Layer 2 of a small transformer language model trained on English Wikipedia (8 layers, counted from 0, width 96).
Take only the direct path to the model's output, skipping the later layers: a vector added to the residual stream pushes a token's score in proportion to its dot product with that token's output vector.

Output vectors of the tokens that the questions are about. A number n stands for n times 0.013.
"were ": 22 47 71 -40 50 6 19 30 57 -13 4 25 18 6 35 46 31 -17 -94 7 -15 34 21 -45 9 6 -11 -39 1 2 17 15 7 30 75 21 -37 54 -3 -36 -8 7 -34 17 -43 37 1 26 -40 -22 -8 7 -44 15 5 21 9 56 -15 -44 -48 -7 -11 -32 -11 -68 0 -21 -46 -3 -14 67 3 0 -29 20 2 11 -20 1 -11 -6 17 -28 13 -27 7 -16 10 -40 26 -31 4 7 -56 -22
"=": 14 19 1 -60 37 35 38 -25 7 -25 18 -7 11 4 -9 -6 -10 12 4 -48 -24 -41 48 5 -30 -10 4 17 -2 -12 4 -14 28 44 2 34 -26 -7 -21 8 10 -71 31 55 27 -37 -15 19 -4 -9 22 23 -1 25 -9 -33 -16 25 11 -59 -6 -48 43 13 38 10 9 -43 -46 73 17 57 -13 35 3 8 -7 4 -34 -49 1 10 -2 -28 -10 -12 27 -19 -24 -43 -8 15 9 -23 33 -3
"%": -34 35 -12 15 32 13 16 -15 -16 -56 28 2 -27 -66 27 16 -4 -26 7 1 -28 1 -15 -3 -14 -2 -18 -18 -8 1 -35 55 -38 -5 15 33 -52 -27 5 8 12 -8 23 0 17 -24 -26 8 -1 -9 10 10 12 7 -2 10 1 9 -3 -46 -11 10 -14 6 54 -37 1 -55 -30 3 -5 38 11 -11 26 72 18 37 -45 -3 -8 10 -15 22 -22 32 20 28 32 17 27 -19 12 6 -25 16
"U": -20 31 -8 21 11 5 -10 7 -19 9 7 -14 -9 -9 -16 16 14 -15 -2 11 -4 -14 13 24 -13 -12 -13 15 -13 -1 8 42 -9 -42 21 5 -35 16 11 -10 8 -46 7 39 -26 21 -22 -1 -6 -18 -29 7 9 -7 -11 -19 -22 49 26 11 12 -20 -14 30 -13 -17 -7 3 24 27 -2 12 6 23 7 -8 1 5 -34 -15 2 17 37 3 -13 -18 11 1 6 -16 -20 -2 -1 7 -9 7
"and ": 33 11 -23 -20 1 15 -15 -17 29 18 34 6 37 -11 9 14 -12 31 -31 14 -51 4 24 15 34 25 7 -4 39 -62 12 2 38 2 -7 57 -16 -5 -19 -29 -10 -59 -16 11 -4 -39 9 -23 -15 -10 -7 -2 -41 -5 19 7 7 41 3 19 -6 -9 18 -36 19 5 -2 26 -25 -34 -22 33 16 -27 34 26 -30 10 27 30 3 -1 19 -1 6 -16 -18 13 1 -41 -51 -42 -10 11 -22 22
"|": -1 29 0 -3 -10 29 36 2 -3 2 2 -15 6 4 3 -7 4 -20 -32 28 -20 -14 -2 -7 8 38 -39 9 56 -31 -13 1 -24 18 -2 33 -14 -19 -12 -1 29 -19 48 24 10 5 -4 -3 -19 28 2 28 4 -17 7 18 7 11 -19 -7 -20 -43 7 -6 -8 -2 -28 -44 22 -18 4 13 3 -31 -17 10 -56 -26 41 0 -39 34 34 -1 12 31 13 -3 34 0 -24 -6 -1 12 -25 -27
"---": 9 21 18 3 10 12 16 15 33 -41 -7 -11 5 -8 29 41 -1 26 -18 -31 -51 9 15 -28 -17 -11 -7 -14 17 -28 -33 7 -1 36 22 18 -26 3 21 -21 13 -35 28 39 7 -9 4 22 -26 21 33 -2 -20 -38 -60 12 -25 21 10 -33 10 -33 -20 10 26 -15 -42 -43 -3 9 -4 24 19 41 -8 22 -21 23 -17 -28 -11 30 3 6 -3 -37 28 3 1 7 29 -11 34 -6 -26 13
"tion ": -37 28 19 -20 -18 -18 8 15 -21 -30 -22 14 -17 8 12 -30 -29 -18 10 16 15 12 -20 -24 -54 26 12 18 27 -5 11 22 -21 -40 -3 -15 -27 31 12 5 17 12 -8 -14 3 41 3 49 -12 35 50 3 -35 -5 -16 0 18 66 -25 7 19 8 42 -28 52 -14 -5 -35 -39 -16 -21 50 -18 -16 -55 21 13 -33 -63 -1 -23 -12 -9 -1 18 33 21 11 39 13 36 19 36 -34 -36 -9
"ary ": -50 13 8 -38 -16 8 30 -5 -48 -60 -16 14 19 -5 74 71 8 48 23 -18 21 4 21 -36 -58 -16 23 42 8 -5 19 -3 -9 -1 32 -67 -24 21 -11 43 17 -29 -6 18 -11 -9 3 12 -8 -12 32 -54 -18 -1 -13 -1 -26 -9 -6 -9 8 31 -12 62 32 -34 -39 -17 17 -10 -15 10 22 14 -5 -6 -4 -17 36 0 -50 -13 20 -13 -40 19 10 -25 -1 2 21 9 17 4 25 4
"it ": -10 -31 24 39 1 -7 -3 -13 14 -8 6 25 -18 22 69 0 7 -21 -40 7 -9 -13 18 -26 19 -40 -3 -31 48 19 1 29 36 2 23 22 34 -18 6 -10 -8 -17 -8 14 -46 -8 52 -16 -27 -6 17 7 -50 28 -1 6 2 13 -42 22 17 4 49 9 -34 -6 -3 9 -3 -4 -13 28 -2 -31 -92 3 8 31 -29 12 -44 39 31 -24 -6 -22 -17 76 -27 -29 -2 0 0 -7 -15 -8
"ers ": -32 2 14 -8 -17 -2 22 33 -35 -58 33 5 5 15 36 14 10 -27 7 -1 5 8 27 -44 10 22 -13 -9 32 0 -61 38 11 -19 -14 20 -8 14 14 -23 30 -10 -28 -13 22 -4 61 8 2 -8 4 -9 -16 51 -20 10 25 9 42 -30 -19 -1 -9 0 40 29 -14 -9 -48 20 37 13 -23 -2 -4 -7 16 42 -1 -6 -5 -19 -26 -35 -15 -19 -20 -13 10 0 2 -22 21 -27 -1 -38
"pl": -37 -26 12 -28 -42 11 -6 47 -18 11 7 4 -5 -15 28 -15 13 16 -10 6 -32 -10 9 -52 -14 -11 35 -27 0 -12 31 16 -7 14 -17 43 33 7 6 -57 -1 29 -20 9 12 18 -35 19 -18 -2 6 24 -26 21 19 7 -38 -3 -22 -50 -2 -14 19 -16 7 9 1 10 9 11 17 26 26 -27 24 6 2 10 -52 -32 -24 39 16 -23 -16 6 -13 14 14 14 10 14 2 1 38 15
"ity ": -19 47 -6 21 9 21 -22 -1 15 -49 -17 21 -13 -38 59 -24 24 4 8 12 -6 25 27 -37 -31 -66 -11 11 13 1 7 -30 -7 19 40 -4 2 1 -4 -19 -6 -73 31 24 3 6 22 5 -9 26 42 -16 -24 6 -42 -11 -10 10 -19 15 5 14 60 17 19 -4 34 14 -7 -37 0 -28 -17 -27 16 3 49 32 -10 19 -3 42 -5 -15 -14 18 -26 0 -54 -4 -20 -25 21 -23 -13 8
"an ": -22 -44 -20 -16 -21 -18 -15 -27 20 -5 1 24 1 28 21 29 9 0 -16 11 24 -30 -14 -41 -16 5 0 -30 39 -9 3 -16 26 8 -28 -20 -12 9 6 29 2 -45 -22 23 10 -15 47 26 1 -12 -12 -11 -10 -1 -3 -10 23 -22 19 39 -9 19 25 -13 24 15 5 34 12 -10 -35 -17 5 30 -44 19 -1 15 -1 10 -53 10 -45 13 29 30 1 -6 -7 -44 56 26 1 7 11 -11
"sh": -1 -15 22 -14 -22 3 4 22 1 4 -10 28 -6 -1 4 20 31 -14 -2 5 -24 56 2 -31 -26 -5 5 -17 -41 9 -3 -14 -5 -25 -2 34 9 -21 -31 -12 22 -2 24 42 -7 -4 3 -14 2 -44 -7 -5 -48 -12 21 13 28 2 35 20 23 20 1 13 1 7 -12 7 -16 24 -18 -4 -15 4 13 0 -1 -35 -5 -24 -2 24 14 -9 8 -12 -32 -18 -5 47 16 24 1 -5 -8 -14
";": 14 36 1 37 -26 3 -5 3 0 -47 -12 10 -15 7 2 34 -34 26 -25 24 -5 8 10 -1 35 13 8 7 0 4 -8 17 31 32 -8 10 -22 -1 -28 -26 28 8 -6 38 -18 29 -30 27 -3 -5 17 2 -27 -25 -20 13 7 -8 8 -35 -21 -33 -24 27 -5 7 18 -24 6 -26 8 -13 -1 14 12 36 -15 2 -9 -37 -2 29 -25 6 -2 -23 39 -2 -5 15 -26 2 22 -14 -9 -33
"y ": 49 6 56 59 26 29 23 18 5 -15 -10 -28 -6 21 31 50 15 10 -28 -19 -10 18 -41 33 -33 9 12 -23 8 34 12 -13 -24 -15 -31 -13 -6 -4 21 -47 -6 8 -18 7 5 -23 34 -17 6 33 17 -37 -31 11 -36 -30 21 11 -31 -33 8 -5 -3 18 1 13 -26 -3 16 3 -30 18 -14 25 20 -20 4 17 32 20 -56 -3 -15 -32 -29 54 -10 14 14 -42 -31 -32 10 -40 21 21
"|---|---": 4 3 2 -27 -7 9 23 33 27 -24 -39 -19 -28 -40 45 16 -34 -28 1 -6 19 34 -47 -24 4 2 -24 25 69 -4 -48 8 -23 12 31 -18 -24 16 16 12 32 -34 44 51 -36 -19 16 -25 -31 23 -15 -19 14 4 -66 41 11 38 -3 -48 -5 -27 38 -13 43 17 -29 -8 -34 -22 18 7 20 -1 18 50 -45 -20 7 -54 2 16 29 49 14 18 21 -12 2 42 -25 26 28 -18 -41 -28
"ir": -2 -3 -12 -42 1 31 -4 5 25 -24 -11 -13 19 26 12 -3 -5 -40 -3 0 10 18 12 -3 34 -26 -17 -3 5 21 18 19 2 32 -13 31 -16 6 11 4 -15 7 23 -3 -30 -13 52 -11 -1 -19 -32 -23 12 12 -43 -32 4 1 -20 -23 -31 -17 21 32 -13 10 20 -8 -5 7 2 -14 4 20 -48 -27 16 5 2 19 1 -33 -6 -28 30 23 9 46 -21 -30 25 -10 8 18 5 17
"ter ": 1 8 -1 -19 1 35 0 6 -31 -25 -7 -46 -27 11 15 20 2 0 -43 7 -41 25 9 5 18 -18 -20 -41 20 23 3 -4 -30 3 -28 28 44 32 29 8 -6 16 54 -28 8 0 43 -7 -3 26 39 -14 -20 20 -1 30 -14 16 -35 19 4 24 2 -2 44 -5 -39 22 -34 -46 26 12 20 29 5 43 -48 -19 -64 -12 -3 12 -2 6 -18 -65 5 -6 3 2 41 -27 26 -11 -63 22
"p": -9 -27 -20 -27 -1 1 -33 -3 -9 15 34 39 0 8 -3 9 34 -21 -13 -22 -30 -31 -17 -2 8 27 22 -25 -29 7 13 -5 18 35 -22 10 5 -2 3 -31 20 40 -9 -5 14 1 -18 -4 -5 0 -12 19 -17 10 18 20 -6 12 -34 22 1 -3 5 0 10 -12 -6 24 -23 12 17 5 6 -12 31 -13 17 -10 -69 -13 3 -17 3 14 -18 25 -3 17 8 26 9 2 -6 -42 25 13
"ag": -2 -9 -12 35 34 -50 -3 -6 27 6 25 27 6 -27 -13 -9 10 -25 39 -6 -6 11 0 -23 -39 4 12 16 34 3 -1 -1 -38 18 -11 -3 27 11 -10 -21 -1 -2 -24 -37 7 42 -18 13 -7 -16 -8 -26 -23 6 -33 13 23 33 -14 -10 12 14 16 21 -5 5 -15 18 18 -41 -17 6 -18 8 8 14 -27 12 44 3 -31 -6 -9 5 -6 5 9 -20 54 -2 7 -48 -4 4 -4 24
"d ": 61 6 -25 -29 24 24 -6 3 -16 -37 6 -32 43 -4 -15 -42 -11 -12 9 24 -28 -14 -20 1 12 -67 25 -5 -6 18 -25 4 8 21 13 36 1 64 -35 1 11 -35 16 -15 -11 -6 -27 -32 7 8 43 -30 -40 -31 17 39 13 -22 25 22 -25 13 7 -41 41 -15 -54 0 7 -15 15 7 2 -15 -3 6 10 -23 -31 27 -29 -7 50 51 17 68 -16 8 14 20 20 -41 18 -21 -25 30

Each question shows what one neuron of this layer's MLP adds at an activation of 1. A number n stands for n times 0.0048.

n376: 3 6 -7 -4 6 3 2 -5 4 -21 4 0 -7 -1 -3 -7 9 1 -1 6 -3 -1 2 -13 -2 1 2 2 6 2 -10 2 5 10 4 -8 -4 2 -2 3 -4 3 -2 -6 -7 2 -5 2 -3 1 1 0 -7 0 -14 0 1 -3 -2 6 -6 -5 3 4 17 -1 -14 -1 1 2 5 -1 1 -3 -5 -2 0 4 6 0 -4 6 -2 4 -12 -5 -2 -8 2 11 2 -5 50 -11 -2 3
Pushed up most: "---"

n141: 1 0 0 0 -1 -1 -1 -1 1 0 -1 0 0 -1 0 -1 0 -1 0 0 0 0 0 -1 0 1 -1 0 0 -1 0 1 0 0 0 0 0 0 1 0 0 0 -1 -1 0 0 0 -1 -1 -1 -1 0 -1 0 1 0 -2 -1 -1 0 0 -1 -1 0 0 0 -1 0 0 0 0 -1 -2 0 -1 0 0 1 0 1 0 0 -1 -1 -1 -1 -1 1 0 -1 -1 -1 0 0 0 0
Pushed up most: "it "

n199: 1 0 0 0 -1 1 0 -1 0 1 1 -1 0 2 -1 0 0 1 -1 0 1 0 0 0 -1 1 2 0 0 1 0 1 0 1 1 0 -1 0 1 -1 0 0 -1 0 1 0 1 0 0 1 0 1 -1 1 0 0 0 -1 0 1 1 0 -1 1 0 -1 0 1 0 0 0 1 -1 0 1 -1 2 0 0 1 -1 1 0 0 0 2 1 2 1 0 1 0 1 -1 0 1
Pushed up most: "y "

n11: 0 1 -1 0 1 0 1 1 0 1 0 -1 0 -1 0 1 0 0 -1 1 -1 1 0 -1 1 0 1 1 0 0 -1 1 1 0 1 0 1 -1 1 0 0 1 0 -1 0 0 -1 0 0 0 -1 -1 0 0 0 1 0 1 -1 1 -1 -1 2 0 0 0 -1 1 0 0 1 0 1 2 -1 -1 0 0 1 1 0 1 0 -1 1 -1 0 -1 -1 0 0 0 -1 0 -1 0
Pushed up most: "were "

n28: 0 0 -1 1 1 0 1 1 0 0 0 -2 0 -1 0 0 0 0 1 0 1 0 0 -1 0 0 1 0 0 -1 0 1 0 0 0 1 1 -1 0 0 0 0 0 0 1 0 -1 1 0 0 0 -1 1 0 0 1 0 1 -1 0 0 -1 1 0 1 -1 0 1 -1 0 1 1 0 1 0 0 0 0 0 0 -1 0 -1 0 1 1 0 -1 1 0 0 1 -1 -1 1 0
Which of these tokens does it push down most? "it "

n56: 4 19 -2 -12 -2 -21 18 3 -8 -11 -13 4 14 4 0 3 4 0 1 0 0 7 -6 2 -3 -6 -10 -23 -1 -5 -1 6 -3 -1 3 8 -10 -9 6 8 -34 20 0 1 5 -8 -32 2 20 1 13 20 18 -4 -10 -9 17 -9 8 1 5 11 0 3 19 -15 -10 -11 -6 0 2 16 -3 3 -11 0 -16 8 -2 2 21 8 -2 15 0 10 -1 -1 3 2 -9 -11 31 -2 -18 -11
Pushed up most: "%"

n100: 5 -2 -7 1 1 -5 -8 3 1 -7 3 -7 3 4 -2 -2 3 -8 8 1 -2 0 0 4 3 -6 -3 -3 -3 -2 -2 1 -8 -5 -6 3 2 1 -2 1 -2 2 2 1 -3 0 0 1 -2 -4 -3 4 -1 2 4 4 -1 -3 -2 4 1 2 0 0 -6 2 0 -4 2 -3 4 -3 5 -2 -2 -1 2 -1 5 2 -2 1 3 2 2 1 -2 0 1 -1 -1 1 18 3 1 -3
Which two tokens does it push up most, strongest first? "d ", "ir"

n110: 0 0 1 0 -1 -1 1 0 -2 1 0 0 0 0 -1 0 -1 0 0 -1 1 0 0 0 -1 0 1 0 0 0 1 0 1 -1 1 0 0 0 1 0 -1 -1 -1 1 1 1 -1 -1 -1 0 1 -1 1 -1 -2 0 0 -2 0 -1 0 0 0 0 1 -2 0 0 0 1 0 0 0 0 0 -1 -1 -1 0 0 0 0 0 0 0 0 -1 0 -1 0 1 0 1 0 -1 0
Pushed up most: "ary "

n261: 2 -2 5 4 -4 1 -9 -5 -8 0 3 -7 -6 -10 7 0 -2 -9 6 6 -10 9 -2 -1 0 9 5 -7 -4 0 1 4 7 -1 -5 2 0 -3 2 9 -11 3 -8 1 1 4 6 8 0 6 -4 -15 -4 -5 1 -8 -5 -8 4 -1 -3 -9 -1 7 11 7 1 7 -3 -1 0 2 -4 6 -2 3 -2 3 8 5 1 -6 0 -3 3 0 9 -6 1 4 -3 2 10 -7 -5 -5
Pushed up most: "ers "

n224: -1 0 -1 1 0 0 0 1 1 -1 0 0 -1 0 1 -1 0 -1 0 0 0 0 0 0 1 -2 -1 -1 1 0 -1 -1 0 0 -1 0 1 0 0 1 -1 0 1 0 0 0 -1 0 2 -1 -1 0 -1 0 1 0 0 1 -1 0 0 -1 1 -1 1 0 1 -1 0 0 1 0 -1 -1 0 1 1 1 0 0 0 1 0 1 0 0 0 -2 0 0 -1 1 1 1 0 -1
Pushed up most: "ity "

n80: -1 0 1 1 0 -1 2 1 -1 1 2 2 -1 -3 -1 1 -2 -3 1 -2 0 1 1 -1 -1 -1 -3 -1 1 1 2 1 1 2 2 0 5 0 1 2 2 -1 -1 -1 1 4 3 2 -3 0 -1 1 0 -2 -2 -1 -1 -1 -1 -1 4 -1 2 -1 2 -3 2 2 0 0 0 0 1 0 -1 1 2 0 1 2 1 2 0 2 0 1 1 0 0 0 -2 -2 6 0 1 1
Pushed up most: "ity "

n160: 0 0 -1 0 0 0 -1 -1 0 0 -1 0 0 1 0 -1 0 0 -1 0 0 0 1 0 0 1 1 1 0 0 1 0 -1 0 0 -1 0 -1 0 0 0 0 0 0 0 0 1 0 1 -1 1 0 0 -1 1 0 -1 0 0 0 0 -1 0 0 0 -1 0 0 -1 0 0 0 -1 1 0 0 -1 1 0 0 0 0 0 0 -1 0 1 0 -1 -1 -1 1 1 0 -1 1
Pushed up most: "="

n190: 1 2 -1 0 0 0 0 1 2 -2 0 -1 0 0 0 -1 -1 -1 1 0 0 0 1 1 0 -1 -2 0 0 0 0 1 0 1 -2 0 2 0 0 -1 1 1 0 0 -1 1 0 1 1 -1 -2 0 0 -1 1 0 0 -1 -1 -1 1 0 1 -1 -2 1 0 0 0 0 -2 -1 -2 0 0 0 -1 0 0 0 -1 1 -1 0 -1 0 -1 -1 0 0 0 -1 1 0 1 0
Pushed up most: "ag"

n336: 4 -5 -6 1 -5 -5 -2 -5 -4 10 6 10 11 8 -6 -2 -3 4 6 -7 7 3 -4 -4 6 1 4 -5 10 -1 12 5 -4 6 3 3 9 1 -13 10 3 2 -1 0 0 -1 -4 -4 -13 -4 -11 -2 -8 5 -3 1 5 4 -4 -2 -6 -8 -1 -4 -2 -3 6 14 -8 -2 4 -2 11 -1 -2 -7 -2 0 -11 0 7 0 5 5 0 6 0 -12 -1 -1 -7 -1 16 -10 1 2
Which two tokens does it push up most, strongest first? "p", "and "

n324: 1 9 2 -6 -4 -5 -2 -9 -11 -6 0 4 1 -2 4 5 -3 16 2 3 10 12 -7 -7 2 0 -12 12 -11 -2 0 2 2 -6 5 3 -1 4 3 -1 -5 -3 2 -1 0 -6 5 0 0 -2 -6 -4 2 -10 -1 -3 5 3 -7 7 1 10 1 -1 9 4 2 -2 5 5 1 1 -2 7 -3 -1 -7 9 5 12 -5 -6 -5 -4 -10 5 -10 3 0 -3 -11 -2 17 -9 0 -13
Pushed up most: "ary "

n220: 4 -3 -12 8 6 -11 0 -2 11 9 -6 14 3 0 -5 -19 -7 0 -5 11 10 -7 -14 15 18 9 -10 6 6 -11 -7 -8 -8 14 10 2 -30 2 7 12 0 -17 -18 -1 10 4 3 -9 -4 8 -10 28 3 -1 1 7 18 8 -8 10 13 -11 -3 -1 -5 -5 -17 3 -20 -13 17 7 14 -13 1 5 -1 -3 -2 -30 4 12 23 6 12 2 -2 -13 -10 -10 24 -1 8 3 -7 1
Which two tokens does it push up most, strongest first? "|---|---", "|"

n273: 0 0 0 0 1 -1 0 0 0 -1 0 0 -1 0 0 -1 0 -1 1 -1 -1 0 0 0 1 -1 -1 0 0 1 0 -1 0 -1 -1 0 0 0 -1 0 0 0 1 0 0 -1 0 0 1 0 -1 0 2 0 -1 1 0 2 0 0 0 0 0 -1 0 0 0 -2 0 0 0 1 -1 -1 1 2 0 0 1 -1 0 -1 0 0 0 0 -1 -1 0 0 -1 0 -2 -1 -2 -1
Which two tokens does it push up most, strongest first? "|---|---", "%"